Layer 6 of a small transformer language model trained on English Wikipedia (11 layers, counted from 0, width 96).
A neuron adds its activation times its output weights to the MLP's output. To switch it off is to set its activation to zero at one token and run the rest of the model.

Output weights of the MLP neurons that the questions are about. A number n stands for (n - 128) times 0.01.
n36: 108, 139, 140, 152, 79, 150, 172, 135, 145, 207, 131, 120, 95, 54, 115, 70, 136, 135, 124, 158, 140, 171, 102, 149, 175, 126, 109, 144, 85, 145, 131, 107, 98, 181, 75, 114, 109, 178, 123, 152, 135, 124, 156, 115, 125, 124, 146, 80, 109, 154, 138, 95, 209, 123, 145, 114, 122, 137, 142, 138, 107, 172, 69, 148, 99, 157, 78, 92, 176, 144, 113, 117, 102, 192, 105, 110, 129, 163, 117, 128, 151, 125, 77, 111, 149, 85, 112, 136, 100, 131, 107, 201, 146, 149, 109, 89
n56: 89, 121, 164, 96, 117, 103, 124, 142, 125, 102, 113, 139, 182, 116, 145, 94, 132, 124, 117, 206, 55, 135, 95, 132, 84, 126, 103, 151, 89, 88, 171, 167, 162, 108, 146, 132, 109, 163, 171, 201, 137, 96, 118, 124, 212, 153, 126, 73, 118, 110, 113, 126, 136, 119, 92, 134, 118, 142, 103, 126, 160, 70, 129, 160, 143, 192, 158, 101, 98, 167, 132, 146, 102, 113, 131, 116, 100, 100, 99, 136, 138, 132, 127, 81, 184, 125, 99, 141, 152, 139, 93, 134, 73, 113, 171, 172
n86: 171, 113, 127, 88, 147, 155, 165, 144, 54, 156, 207, 94, 107, 102, 141, 178, 95, 113, 111, 131, 131, 126, 151, 118, 140, 116, 119, 126, 89, 105, 120, 122, 138, 115, 97, 108, 145, 104, 153, 129, 136, 103, 148, 142, 139, 125, 140, 142, 169, 147, 123, 152, 93, 170, 125, 180, 192, 120, 189, 120, 91, 131, 80, 110, 110, 82, 169, 144, 115, 112, 93, 188, 171, 182, 114, 164, 112, 72, 137, 115, 116, 54, 126, 125, 144, 141, 104, 100, 136, 73, 149, 111, 110, 139, 169, 56
n91: 119, 157, 118, 129, 123, 89, 122, 152, 124, 137, 133, 131, 104, 69, 102, 79, 187, 171, 112, 150, 162, 152, 103, 121, 128, 108, 107, 132, 72, 96, 152, 117, 139, 144, 113, 117, 116, 92, 110, 146, 116, 186, 176, 87, 118, 106, 175, 128, 159, 149, 158, 114, 69, 160, 99, 126, 174, 113, 84, 78, 168, 121, 115, 139, 88, 126, 118, 103, 113, 168, 147, 126, 116, 131, 138, 104, 151, 135, 130, 86, 151, 81, 106, 130, 174, 146, 148, 144, 143, 142, 149, 73, 150, 186, 176, 128
n97: 141, 162, 98, 169, 129, 78, 131, 155, 144, 167, 124, 120, 122, 4, 169, 110, 147, 154, 155, 158, 177, 122, 170, 130, 147, 151, 94, 102, 116, 71, 97, 38, 127, 172, 93, 94, 93, 163, 107, 124, 133, 141, 54, 150, 173, 174, 126, 139, 138, 137, 60, 111, 122, 137, 78, 160, 125, 165, 165, 160, 63, 123, 114, 154, 98, 131, 77, 118, 152, 199, 137, 142, 144, 136, 104, 221, 149, 117, 121, 160, 160, 105, 129, 139, 128, 141, 138, 137, 71, 117, 60, 140, 132, 124, 126, 108
n110: 141, 139, 139, 88, 126, 154, 84, 141, 103, 154, 117, 132, 98, 59, 99, 135, 93, 134, 142, 134, 84, 132, 130, 112, 118, 160, 138, 125, 159, 57, 130, 133, 119, 99, 109, 132, 94, 134, 166, 155, 186, 94, 145, 136, 96, 142, 164, 71, 120, 128, 128, 113, 112, 122, 127, 173, 121, 135, 175, 94, 107, 141, 80, 144, 153, 120, 140, 96, 164, 121, 102, 85, 151, 221, 190, 124, 107, 78, 123, 197, 161, 127, 107, 139, 69, 110, 140, 131, 115, 191, 125, 166, 110, 143, 166, 125
n167: 158, 67, 130, 141, 146, 97, 143, 112, 123, 172, 124, 135, 87, 149, 166, 115, 108, 136, 135, 133, 91, 144, 126, 116, 131, 98, 117, 172, 110, 122, 114, 158, 84, 96, 87, 132, 149, 170, 168, 113, 177, 121, 101, 102, 133, 130, 91, 115, 162, 167, 141, 104, 108, 146, 124, 123, 168, 68, 129, 93, 134, 132, 119, 111, 105, 141, 139, 122, 164, 115, 130, 101, 113, 119, 173, 140, 138, 122, 131, 135, 129, 107, 105, 138, 103, 131, 112, 146, 163, 125, 165, 147, 185, 126, 122, 138
n197: 162, 87, 133, 167, 100, 113, 169, 87, 150, 176, 120, 77, 142, 186, 157, 139, 126, 136, 139, 187, 163, 150, 79, 92, 169, 167, 135, 144, 64, 112, 108, 77, 133, 95, 142, 130, 77, 92, 100, 117, 117, 128, 109, 111, 117, 109, 169, 121, 105, 143, 99, 170, 121, 162, 143, 126, 115, 138, 100, 110, 125, 115, 133, 136, 90, 135, 100, 125, 133, 83, 170, 111, 108, 121, 117, 114, 78, 112, 100, 190, 132, 136, 190, 101, 145, 148, 120, 163, 147, 138, 105, 113, 179, 192, 106, 165
n205: 147, 169, 136, 166, 144, 101, 109, 169, 99, 127, 147, 117, 130, 164, 134, 124, 68, 70, 124, 133, 144, 151, 170, 92, 94, 143, 141, 113, 109, 134, 108, 91, 173, 150, 99, 140, 82, 107, 167, 157, 143, 116, 165, 99, 59, 64, 205, 99, 86, 102, 131, 141, 163, 96, 82, 114, 114, 147, 133, 132, 114, 128, 156, 133, 101, 168, 138, 162, 164, 81, 116, 122, 136, 156, 136, 73, 105, 133, 80, 156, 127, 139, 175, 117, 81, 118, 140, 142, 136, 156, 110, 186, 96, 123, 146, 142
n222: 136, 126, 153, 110, 94, 104, 135, 215, 107, 86, 107, 154, 129, 105, 150, 120, 118, 165, 137, 134, 120, 166, 130, 138, 110, 224, 80, 56, 73, 164, 159, 144, 134, 113, 157, 116, 142, 166, 112, 148, 137, 152, 104, 97, 145, 177, 140, 130, 142, 149, 132, 114, 117, 116, 59, 162, 130, 69, 132, 108, 121, 105, 167, 158, 180, 123, 167, 158, 147, 135, 113, 113, 128, 158, 158, 62, 129, 167, 82, 161, 107, 158, 100, 130, 82, 117, 114, 103, 118, 117, 122, 50, 120, 123, 154, 131
n229: 127, 116, 120, 141, 163, 121, 80, 96, 118, 141, 163, 126, 91, 126, 157, 103, 143, 112, 127, 125, 128, 109, 105, 144, 129, 136, 161, 114, 76, 182, 136, 139, 112, 150, 192, 137, 113, 116, 93, 124, 119, 150, 143, 109, 76, 146, 178, 104, 106, 127, 103, 125, 149, 114, 145, 103, 113, 138, 57, 96, 133, 122, 145, 153, 134, 117, 137, 132, 143, 130, 192, 153, 112, 115, 146, 142, 116, 161, 121, 153, 142, 133, 112, 114, 157, 165, 124, 132, 105, 191, 120, 132, 85, 133, 153, 91
n275: 138, 136, 109, 130, 112, 166, 106, 150, 124, 174, 120, 128, 151, 143, 128, 136, 161, 96, 154, 149, 78, 152, 148, 116, 164, 169, 103, 97, 86, 138, 149, 154, 100, 202, 103, 56, 121, 130, 124, 96, 108, 137, 132, 142, 168, 193, 125, 165, 141, 145, 125, 134, 92, 112, 98, 119, 122, 107, 88, 124, 105, 133, 179, 108, 107, 112, 122, 153, 118, 75, 117, 150, 122, 150, 151, 158, 127, 166, 145, 90, 158, 87, 118, 142, 108, 83, 111, 153, 76, 126, 102, 189, 91, 86, 165, 145
n280: 108, 137, 152, 127, 115, 125, 120, 142, 159, 117, 138, 113, 123, 44, 171, 137, 159, 131, 105, 114, 98, 126, 169, 128, 154, 132, 130, 134, 156, 123, 132, 164, 129, 127, 131, 206, 87, 175, 117, 90, 167, 125, 136, 144, 74, 141, 83, 139, 123, 60, 87, 96, 102, 125, 142, 92, 100, 117, 132, 126, 126, 124, 117, 118, 115, 122, 164, 120, 160, 144, 137, 125, 123, 100, 138, 130, 144, 186, 188, 92, 143, 101, 144, 137, 149, 146, 154, 116, 128, 140, 91, 172, 97, 110, 189, 76
n327: 173, 82, 151, 127, 102, 120, 148, 125, 138, 132, 107, 133, 138, 134, 112, 113, 132, 121, 108, 155, 155, 112, 117, 90, 151, 120, 139, 181, 152, 103, 159, 156, 158, 139, 136, 96, 109, 97, 115, 137, 88, 100, 116, 203, 92, 94, 118, 166, 175, 111, 130, 112, 104, 98, 126, 134, 99, 180, 157, 96, 107, 173, 84, 153, 125, 123, 145, 151, 151, 119, 114, 114, 72, 103, 124, 146, 130, 129, 120, 121, 106, 126, 161, 123, 135, 149, 102, 81, 107, 115, 137, 143, 189, 140, 105, 168
n370: 118, 119, 81, 129, 175, 137, 96, 150, 140, 148, 166, 119, 100, 201, 136, 179, 139, 146, 132, 141, 85, 94, 120, 138, 128, 136, 128, 136, 135, 134, 124, 116, 111, 101, 93, 166, 147, 145, 121, 172, 121, 174, 97, 116, 143, 100, 102, 129, 141, 103, 148, 89, 117, 143, 92, 141, 156, 142, 121, 99, 165, 144, 87, 123, 132, 171, 110, 113, 123, 121, 147, 59, 141, 151, 142, 138, 155, 70, 138, 105, 138, 118, 90, 122, 142, 96, 88, 148, 104, 109, 116, 158, 156, 138, 108, 127
n382: 118, 128, 126, 113, 137, 111, 111, 102, 111, 118, 134, 146, 150, 146, 125, 111, 109, 126, 147, 118, 145, 127, 141, 138, 122, 136, 173, 127, 124, 131, 146, 136, 110, 113, 117, 115, 126, 100, 185, 114, 136, 160, 131, 122, 111, 158, 107, 125, 159, 162, 131, 168, 119, 117, 123, 98, 145, 137, 123, 146, 94, 143, 118, 152, 124, 117, 94, 93, 107, 131, 136, 90, 114, 131, 111, 142, 129, 139, 113, 129, 124, 162, 129, 124, 147, 165, 145, 141, 41, 129, 116, 134, 165, 147, 138, 96

Each question names a token from some text and the token that comes next. It shows the activations a of the neurons there, in the order above. A number n stands for (n - 128) times 0.039.

Then comes g, the gradient of the next token's log-probability with respect to the MLP's output, scaled to length 1. A neuron's effect is roughly proportional to its activation times (output weights . g). A number n stands for (n - 128) times 0.003.

"ay", then "y"
a: 124, 128, 128, 128, 127, 133, 180, 128, 128, 126, 127, 128, 125, 127, 128, 125
g: 122, 153, 122, 98, 103, 88, 191, 85, 84, 96, 145, 136, 132, 145, 85, 144, 135, 149, 126, 85, 99, 172, 78, 128, 123, 123, 113, 95, 119, 198, 126, 94, 141, 134, 148, 166, 180, 188, 118, 186, 147, 135, 98, 92, 185, 110, 79, 120, 90, 150, 151, 85, 77, 200, 53, 128, 183, 86, 81, 69, 162, 155, 106, 118, 112, 131, 119, 171, 155, 212, 150, 146, 105, 103, 141, 70, 140, 111, 194, 153, 163, 105, 93, 164, 154, 137, 117, 119, 134, 171, 112, 113, 127, 126, 99, 129
Which neuron, switched off, lowers the next token's probability most? n167

" does", then " in"
a: 127, 127, 128, 127, 147, 124, 127, 126, 163, 128, 162, 124, 125, 128, 125, 128
g: 154, 122, 156, 130, 65, 119, 129, 150, 88, 147, 142, 140, 165, 65, 166, 84, 170, 76, 122, 69, 102, 108, 172, 91, 129, 131, 190, 148, 148, 94, 120, 106, 158, 140, 75, 126, 137, 69, 105, 133, 91, 123, 98, 91, 118, 91, 146, 151, 150, 108, 73, 130, 172, 162, 61, 128, 110, 180, 163, 211, 111, 104, 177, 140, 135, 93, 55, 123, 158, 161, 126, 114, 158, 147, 110, 148, 146, 171, 180, 153, 126, 173, 135, 91, 85, 80, 164, 141, 197, 163, 91, 130, 160, 136, 86, 121
Which neuron, switched off, raises the next token's probability most? n229

" years", then "\""
a: 126, 125, 128, 128, 127, 216, 128, 128, 124, 126, 128, 126, 125, 127, 125, 125
g: 137, 124, 113, 109, 120, 131, 105, 182, 109, 182, 112, 83, 188, 125, 117, 141, 199, 92, 131, 114, 97, 64, 134, 148, 86, 124, 177, 141, 138, 202, 216, 116, 123, 88, 120, 80, 110, 117, 143, 130, 175, 126, 130, 139, 149, 137, 139, 98, 106, 97, 79, 94, 115, 73, 103, 64, 100, 104, 87, 152, 87, 103, 103, 102, 104, 111, 91, 149, 194, 167, 157, 140, 158, 180, 117, 159, 145, 87, 40, 168, 168, 139, 112, 111, 150, 141, 99, 141, 113, 121, 158, 161, 169, 159, 171, 178
Which neuron, switched off, lowers the next token's probability most? n110

"–", then "58"
a: 161, 127, 125, 128, 128, 126, 154, 128, 124, 127, 126, 128, 127, 176, 128, 125
g: 34, 140, 145, 119, 130, 168, 186, 109, 89, 167, 103, 118, 178, 95, 112, 126, 75, 83, 223, 94, 156, 138, 134, 104, 94, 132, 127, 161, 123, 86, 221, 82, 99, 151, 144, 138, 101, 153, 131, 150, 88, 185, 119, 172, 111, 98, 98, 95, 123, 140, 134, 133, 167, 144, 144, 90, 112, 144, 127, 142, 85, 165, 106, 109, 104, 117, 144, 117, 107, 149, 171, 128, 161, 144, 147, 98, 107, 155, 101, 129, 162, 128, 127, 138, 106, 60, 118, 122, 123, 196, 142, 232, 64, 122, 96, 127
Which neuron, switched off, lowers the next token's probability most? n36

" ple", then "asure"
a: 127, 124, 128, 128, 128, 125, 128, 127, 143, 128, 156, 125, 128, 128, 128, 128
g: 112, 98, 87, 127, 184, 130, 143, 108, 159, 157, 121, 105, 123, 138, 125, 136, 146, 85, 164, 135, 106, 156, 96, 110, 84, 100, 133, 157, 54, 194, 114, 169, 143, 146, 135, 69, 118, 99, 50, 148, 160, 131, 122, 116, 91, 89, 93, 153, 69, 115, 135, 146, 171, 165, 122, 83, 94, 95, 115, 178, 115, 49, 90, 125, 128, 162, 131, 186, 188, 133, 168, 162, 117, 182, 147, 73, 84, 132, 159, 157, 142, 93, 90, 109, 106, 191, 102, 151, 160, 173, 109, 137, 183, 194, 130, 121
Which neuron, switched off, lowers the next token's probability most? n229

" |", then " 15"
a: 124, 128, 124, 128, 124, 128, 128, 169, 128, 127, 128, 124, 124, 125, 135, 129
g: 181, 108, 138, 111, 179, 115, 170, 120, 183, 107, 151, 131, 118, 94, 140, 84, 96, 167, 100, 122, 86, 96, 175, 174, 130, 82, 104, 111, 84, 81, 71, 123, 150, 154, 118, 133, 170, 140, 72, 136, 188, 122, 231, 144, 129, 148, 136, 121, 231, 145, 91, 145, 143, 141, 135, 178, 149, 153, 114, 67, 97, 186, 137, 123, 128, 126, 91, 168, 88, 143, 163, 132, 124, 96, 102, 127, 142, 99, 134, 105, 138, 69, 105, 110, 90, 170, 114, 95, 157, 80, 127, 112, 180, 142, 96, 77
Which neuron, switched off, raises the next token's probability most? n197

"zh", then "ako"
a: 127, 128, 128, 128, 128, 127, 158, 128, 128, 128, 127, 128, 128, 162, 124, 124
g: 98, 55, 102, 65, 86, 160, 110, 134, 129, 170, 98, 145, 81, 139, 158, 76, 135, 162, 125, 125, 158, 93, 142, 105, 138, 147, 159, 127, 134, 109, 114, 114, 189, 103, 138, 168, 91, 163, 154, 129, 92, 133, 101, 159, 138, 173, 110, 134, 164, 82, 141, 176, 148, 172, 173, 68, 83, 103, 124, 151, 96, 202, 129, 137, 73, 176, 118, 96, 111, 146, 55, 150, 218, 128, 141, 126, 123, 145, 173, 127, 75, 70, 99, 153, 114, 113, 155, 123, 100, 123, 59, 178, 166, 129, 140, 169
Which neuron, switched off, lowers the next token's probability most? n327

" the", then " incident"
a: 128, 179, 168, 124, 187, 127, 124, 128, 127, 128, 128, 128, 127, 124, 124, 127
g: 130, 152, 81, 41, 95, 79, 130, 114, 156, 97, 129, 123, 164, 115, 131, 171, 132, 151, 131, 91, 197, 165, 114, 173, 118, 82, 150, 101, 118, 89, 105, 113, 155, 87, 79, 122, 108, 142, 72, 154, 112, 115, 101, 182, 157, 128, 97, 98, 133, 88, 111, 23, 82, 130, 126, 119, 108, 142, 95, 109, 121, 86, 106, 161, 128, 63, 135, 196, 157, 136, 165, 170, 139, 143, 161, 177, 136, 149, 122, 148, 147, 169, 165, 145, 115, 83, 138, 180, 116, 158, 99, 197, 178, 146, 181, 159
Which neuron, switched off, lowers the next token's probability most? n97

"ith", then "="
a: 124, 127, 128, 124, 128, 128, 135, 128, 128, 128, 128, 128, 128, 136, 125, 124
g: 116, 145, 102, 134, 91, 126, 180, 154, 68, 203, 121, 147, 178, 69, 111, 116, 146, 86, 89, 86, 145, 96, 142, 132, 174, 160, 68, 140, 152, 171, 134, 101, 137, 176, 97, 116, 130, 100, 117, 93, 142, 169, 102, 200, 105, 154, 151, 132, 112, 68, 80, 193, 173, 53, 104, 124, 126, 148, 132, 152, 101, 104, 143, 133, 177, 108, 97, 125, 176, 123, 126, 213, 119, 163, 152, 159, 92, 105, 98, 135, 113, 136, 117, 87, 65, 146, 155, 107, 164, 143, 91, 179, 107, 166, 98, 97
Which neuron, switched off, raises the next token's probability most? n167

" exp", then "elle"
a: 126, 128, 128, 128, 128, 128, 128, 128, 188, 128, 126, 128, 128, 128, 127, 128
g: 104, 159, 113, 104, 109, 38, 120, 76, 72, 148, 72, 153, 126, 76, 123, 151, 124, 83, 161, 179, 57, 141, 133, 209, 90, 134, 118, 98, 151, 138, 147, 154, 113, 118, 148, 145, 114, 162, 135, 110, 118, 157, 114, 116, 81, 130, 165, 229, 146, 148, 144, 114, 104, 77, 92, 88, 126, 130, 107, 151, 101, 131, 169, 156, 169, 129, 139, 201, 147, 76, 117, 92, 160, 174, 127, 115, 111, 59, 136, 132, 120, 105, 86, 188, 144, 93, 140, 145, 147, 131, 136, 135, 182, 194, 122, 136
Which neuron, switched off, lowers the next token's probability most? n205

" res", then "ur"
a: 125, 124, 125, 128, 139, 128, 128, 128, 168, 127, 128, 128, 128, 128, 128, 126
g: 100, 147, 178, 117, 95, 76, 128, 163, 114, 159, 155, 98, 164, 72, 124, 139, 186, 213, 162, 127, 132, 112, 45, 101, 182, 157, 120, 189, 163, 167, 147, 100, 129, 159, 142, 171, 111, 112, 144, 106, 107, 124, 114, 161, 90, 147, 85, 123, 162, 120, 110, 86, 96, 161, 90, 163, 50, 124, 102, 75, 63, 148, 160, 50, 126, 137, 176, 90, 135, 194, 136, 144, 104, 103, 188, 116, 112, 88, 162, 107, 105, 103, 86, 107, 122, 155, 138, 141, 150, 130, 149, 164, 117, 154, 127, 103
Which neuron, switched off, lowers the next token's probability most? n97

" to", then " Bar"
a: 128, 160, 128, 127, 207, 128, 125, 127, 141, 128, 136, 127, 128, 128, 126, 128
g: 92, 170, 72, 176, 135, 151, 107, 167, 76, 190, 95, 88, 112, 123, 129, 133, 169, 123, 133, 116, 128, 111, 116, 90, 139, 160, 142, 131, 126, 112, 133, 111, 124, 197, 150, 206, 121, 153, 97, 92, 201, 170, 114, 42, 108, 116, 165, 59, 150, 109, 103, 90, 124, 158, 135, 106, 118, 85, 109, 150, 156, 138, 106, 133, 167, 128, 120, 105, 163, 82, 164, 89, 125, 137, 148, 114, 117, 170, 122, 66, 84, 128, 176, 183, 145, 111, 195, 115, 73, 124, 75, 167, 161, 174, 139, 77
Which neuron, switched off, lowers the next token's probability most? n97

"e", then " \""
a: 128, 128, 125, 160, 128, 128, 124, 125, 128, 128, 128, 128, 128, 159, 127, 128
g: 125, 140, 145, 165, 162, 138, 139, 110, 116, 161, 128, 182, 140, 29, 115, 130, 138, 127, 202, 125, 156, 70, 133, 45, 104, 108, 160, 100, 118, 133, 115, 161, 159, 172, 178, 158, 100, 124, 92, 38, 178, 88, 94, 149, 157, 120, 105, 155, 152, 161, 148, 142, 83, 123, 138, 101, 107, 114, 166, 81, 101, 183, 95, 136, 81, 138, 188, 125, 112, 72, 181, 95, 122, 191, 109, 139, 108, 127, 167, 133, 145, 115, 72, 141, 166, 96, 179, 130, 110, 133, 121, 159, 83, 80, 125, 125
Which neuron, switched off, lowers the next token's probability most? n327

" |", then " 24"
a: 124, 128, 174, 128, 125, 128, 126, 128, 126, 128, 138, 181, 124, 179, 194, 131
g: 105, 121, 151, 122, 115, 161, 128, 173, 143, 159, 191, 188, 109, 67, 144, 148, 103, 164, 81, 94, 128, 113, 113, 118, 122, 125, 130, 130, 109, 91, 60, 116, 159, 186, 125, 99, 123, 199, 114, 74, 146, 98, 118, 154, 139, 110, 103, 177, 158, 180, 51, 117, 172, 163, 171, 150, 108, 152, 76, 108, 123, 203, 109, 110, 108, 179, 138, 107, 96, 110, 95, 116, 144, 74, 128, 70, 130, 185, 172, 69, 82, 108, 151, 175, 140, 114, 148, 128, 154, 130, 116, 103, 118, 201, 116, 84
Which neuron, switched off, lowers the next token's probability most? n86

" Bar", then "za"
a: 128, 128, 127, 128, 128, 128, 128, 128, 128, 128, 126, 124, 128, 124, 166, 128
g: 172, 205, 77, 122, 159, 183, 128, 71, 174, 166, 143, 82, 112, 84, 168, 143, 112, 125, 128, 126, 150, 183, 84, 64, 142, 147, 119, 159, 113, 110, 123, 125, 81, 126, 167, 147, 138, 153, 165, 158, 179, 78, 116, 146, 97, 105, 86, 124, 166, 83, 104, 161, 128, 82, 173, 145, 126, 87, 128, 118, 130, 68, 109, 185, 151, 99, 137, 108, 63, 158, 103, 128, 135, 101, 140, 101, 127, 129, 37, 84, 181, 143, 168, 170, 64, 145, 145, 112, 98, 108, 168, 156, 160, 149, 107, 151
Which neuron, switched off, raises the next token's probability most? n370

" they", then " are"
a: 193, 198, 128, 128, 200, 128, 127, 124, 128, 128, 125, 128, 124, 128, 128, 124
g: 176, 152, 171, 169, 53, 42, 174, 131, 85, 167, 107, 103, 204, 109, 182, 92, 104, 100, 131, 132, 115, 134, 148, 165, 111, 144, 157, 153, 156, 150, 163, 151, 118, 83, 120, 148, 145, 172, 57, 107, 156, 127, 90, 110, 121, 125, 128, 143, 88, 132, 113, 100, 145, 125, 142, 79, 144, 125, 109, 87, 125, 142, 186, 73, 142, 176, 123, 130, 108, 157, 112, 155, 150, 98, 129, 88, 37, 179, 122, 162, 96, 96, 109, 104, 109, 161, 93, 97, 217, 156, 114, 89, 161, 127, 153, 139
Which neuron, switched off, raises the next token's probability most? n97

" |", then " 45"
a: 124, 128, 172, 128, 124, 128, 126, 128, 126, 128, 140, 183, 124, 179, 192, 132
g: 111, 113, 152, 131, 121, 173, 123, 163, 149, 159, 185, 136, 96, 79, 165, 131, 89, 155, 132, 94, 140, 74, 112, 146, 153, 100, 108, 92, 114, 90, 53, 130, 145, 150, 173, 127, 133, 199, 102, 103, 104, 84, 173, 129, 152, 120, 120, 159, 152, 169, 111, 110, 158, 181, 178, 159, 149, 181, 100, 74, 135, 209, 89, 115, 114, 152, 141, 93, 145, 82, 86, 111, 133, 56, 115, 61, 127, 203, 145, 86, 96, 90, 113, 193, 106, 88, 156, 112, 167, 148, 125, 106, 137, 166, 116, 105
Which neuron, switched off, lowers the next token's probability most? n86

" |", then " L"
a: 170, 128, 128, 128, 126, 128, 126, 124, 128, 128, 127, 165, 167, 124, 124, 138
g: 64, 175, 100, 111, 164, 117, 153, 112, 122, 136, 158, 171, 125, 108, 150, 131, 117, 144, 86, 113, 155, 67, 153, 30, 101, 157, 152, 120, 118, 90, 127, 163, 147, 100, 142, 128, 78, 125, 196, 189, 145, 172, 157, 122, 94, 95, 69, 42, 110, 129, 74, 81, 117, 122, 99, 78, 90, 152, 134, 100, 145, 125, 161, 142, 158, 150, 111, 115, 197, 144, 159, 128, 134, 139, 132, 133, 180, 63, 133, 123, 149, 107, 113, 131, 93, 140, 138, 173, 73, 149, 174, 183, 160, 190, 154, 112
Which neuron, switched off, lowers the next token's probability most? n280

".", then " Following"
a: 127, 126, 128, 126, 152, 128, 127, 187, 128, 128, 172, 128, 128, 128, 128, 124
g: 128, 140, 141, 166, 71, 145, 96, 65, 111, 95, 118, 93, 104, 177, 146, 147, 147, 133, 100, 184, 172, 145, 107, 132, 125, 96, 101, 105, 83, 151, 146, 148, 41, 80, 122, 177, 79, 82, 139, 129, 125, 123, 145, 95, 46, 145, 121, 173, 124, 151, 132, 172, 89, 184, 108, 177, 140, 133, 159, 156, 131, 183, 156, 86, 155, 102, 107, 98, 170, 93, 142, 144, 120, 131, 123, 80, 184, 116, 165, 120, 109, 82, 178, 147, 134, 111, 209, 159, 109, 177, 102, 112, 119, 183, 70, 116
Which neuron, switched off, lowers the next token's probability most? n197

" life", then " can"
a: 129, 128, 128, 126, 128, 127, 125, 128, 128, 158, 128, 127, 128, 128, 124, 127
g: 124, 113, 164, 134, 136, 131, 168, 184, 188, 116, 182, 107, 84, 78, 135, 155, 130, 140, 133, 162, 114, 124, 97, 139, 120, 114, 115, 110, 146, 151, 150, 131, 161, 106, 111, 168, 136, 89, 83, 154, 114, 179, 66, 208, 166, 138, 137, 105, 115, 59, 157, 67, 111, 95, 66, 139, 110, 61, 182, 125, 119, 150, 163, 188, 102, 189, 95, 156, 104, 173, 114, 118, 71, 101, 173, 91, 123, 135, 44, 151, 171, 86, 71, 172, 135, 117, 123, 138, 120, 182, 119, 126, 113, 112, 145, 119
Which neuron, switched off, lowers the next token's probability most? n222

"D", then " |"
a: 125, 128, 127, 128, 128, 128, 209, 128, 128, 128, 124, 128, 128, 125, 128, 124
g: 94, 200, 119, 135, 141, 164, 125, 181, 94, 149, 125, 116, 135, 92, 85, 83, 95, 105, 114, 114, 221, 74, 137, 114, 103, 181, 173, 137, 126, 161, 116, 117, 130, 80, 114, 115, 126, 179, 137, 95, 154, 132, 188, 173, 114, 169, 130, 105, 134, 37, 80, 193, 145, 113, 57, 161, 156, 156, 110, 156, 105, 91, 168, 130, 176, 111, 97, 146, 162, 141, 160, 112, 174, 131, 177, 144, 97, 78, 106, 95, 89, 98, 120, 139, 64, 146, 129, 132, 189, 130, 97, 115, 99, 144, 128, 103
Which neuron, switched off, raises the next token's probability most? n167

" |", then " 12"
a: 124, 124, 140, 127, 127, 128, 124, 199, 128, 128, 128, 128, 124, 126, 146, 124
g: 170, 93, 167, 111, 131, 117, 145, 131, 122, 147, 177, 154, 60, 76, 162, 132, 135, 159, 94, 105, 160, 128, 157, 125, 144, 121, 110, 129, 103, 88, 86, 127, 152, 163, 104, 85, 140, 161, 122, 85, 183, 106, 151, 156, 149, 131, 141, 173, 246, 71, 124, 135, 121, 103, 158, 169, 160, 188, 89, 97, 133, 162, 110, 141, 158, 68, 206, 117, 96, 129, 132, 107, 117, 96, 142, 81, 106, 153, 142, 97, 86, 41, 97, 142, 159, 99, 153, 105, 142, 78, 144, 87, 177, 154, 93, 107
Which neuron, switched off, raises the next token's probability most? n197

" the", then " Qu"
a: 124, 162, 132, 124, 163, 124, 124, 124, 128, 128, 128, 126, 175, 124, 141, 124
g: 100, 161, 91, 159, 162, 138, 112, 145, 123, 181, 119, 146, 95, 91, 108, 114, 139, 151, 194, 117, 139, 80, 99, 103, 144, 96, 183, 156, 156, 96, 135, 161, 74, 125, 148, 133, 106, 154, 76, 103, 212, 187, 153, 144, 116, 143, 136, 96, 153, 91, 145, 125, 97, 66, 184, 97, 105, 94, 123, 120, 85, 160, 130, 135, 193, 141, 120, 173, 129, 125, 207, 136, 110, 157, 102, 60, 78, 123, 74, 109, 146, 146, 175, 100, 89, 104, 129, 175, 41, 140, 165, 115, 95, 162, 112, 145
Which neuron, switched off, lowers the next token's probability most? n280

"/", then "ES"
a: 139, 127, 125, 128, 128, 128, 126, 128, 128, 124, 128, 127, 132, 125, 128, 183
g: 144, 157, 130, 85, 216, 158, 153, 148, 168, 189, 156, 66, 92, 102, 59, 104, 158, 116, 111, 138, 143, 79, 130, 111, 209, 104, 156, 141, 100, 112, 146, 120, 140, 117, 152, 131, 145, 203, 67, 177, 125, 159, 136, 139, 74, 89, 134, 120, 74, 112, 76, 176, 170, 85, 100, 171, 135, 159, 127, 84, 109, 144, 144, 123, 78, 138, 103, 75, 122, 175, 149, 116, 84, 99, 103, 172, 165, 144, 115, 124, 138, 118, 127, 137, 109, 129, 95, 141, 115, 144, 172, 125, 127, 193, 109, 52
Which neuron, switched off, lowers the next token's probability most? n36

" which", then " deal"
a: 142, 196, 128, 142, 206, 128, 128, 128, 128, 128, 130, 126, 128, 128, 128, 127
g: 99, 130, 81, 157, 137, 95, 124, 143, 137, 111, 95, 121, 99, 118, 194, 171, 112, 83, 158, 196, 95, 117, 97, 140, 88, 80, 121, 81, 91, 128, 145, 130, 130, 136, 150, 117, 177, 153, 127, 181, 121, 200, 87, 120, 92, 142, 122, 152, 156, 152, 69, 90, 53, 97, 115, 107, 167, 127, 81, 145, 63, 118, 132, 166, 91, 147, 183, 88, 95, 165, 126, 174, 164, 70, 162, 127, 131, 143, 169, 145, 103, 125, 173, 149, 213, 110, 76, 173, 173, 125, 145, 96, 101, 172, 136, 116
Which neuron, switched off, lowers the next token's probability most? n56

" |", then " Stat"
a: 172, 128, 127, 128, 127, 128, 124, 124, 128, 128, 128, 149, 124, 125, 126, 164
g: 107, 91, 112, 98, 111, 214, 189, 186, 193, 112, 145, 144, 76, 125, 106, 113, 157, 84, 113, 110, 109, 162, 139, 93, 147, 129, 101, 109, 81, 158, 63, 167, 121, 99, 161, 90, 33, 103, 161, 144, 193, 159, 120, 150, 61, 136, 136, 61, 121, 76, 214, 82, 115, 123, 204, 89, 130, 91, 144, 99, 135, 103, 155, 133, 164, 150, 139, 150, 96, 149, 153, 122, 117, 123, 112, 123, 105, 115, 128, 146, 166, 107, 128, 119, 154, 116, 118, 152, 170, 123, 191, 129, 136, 130, 132, 143
Which neuron, switched off, raises the next token's probability most? n382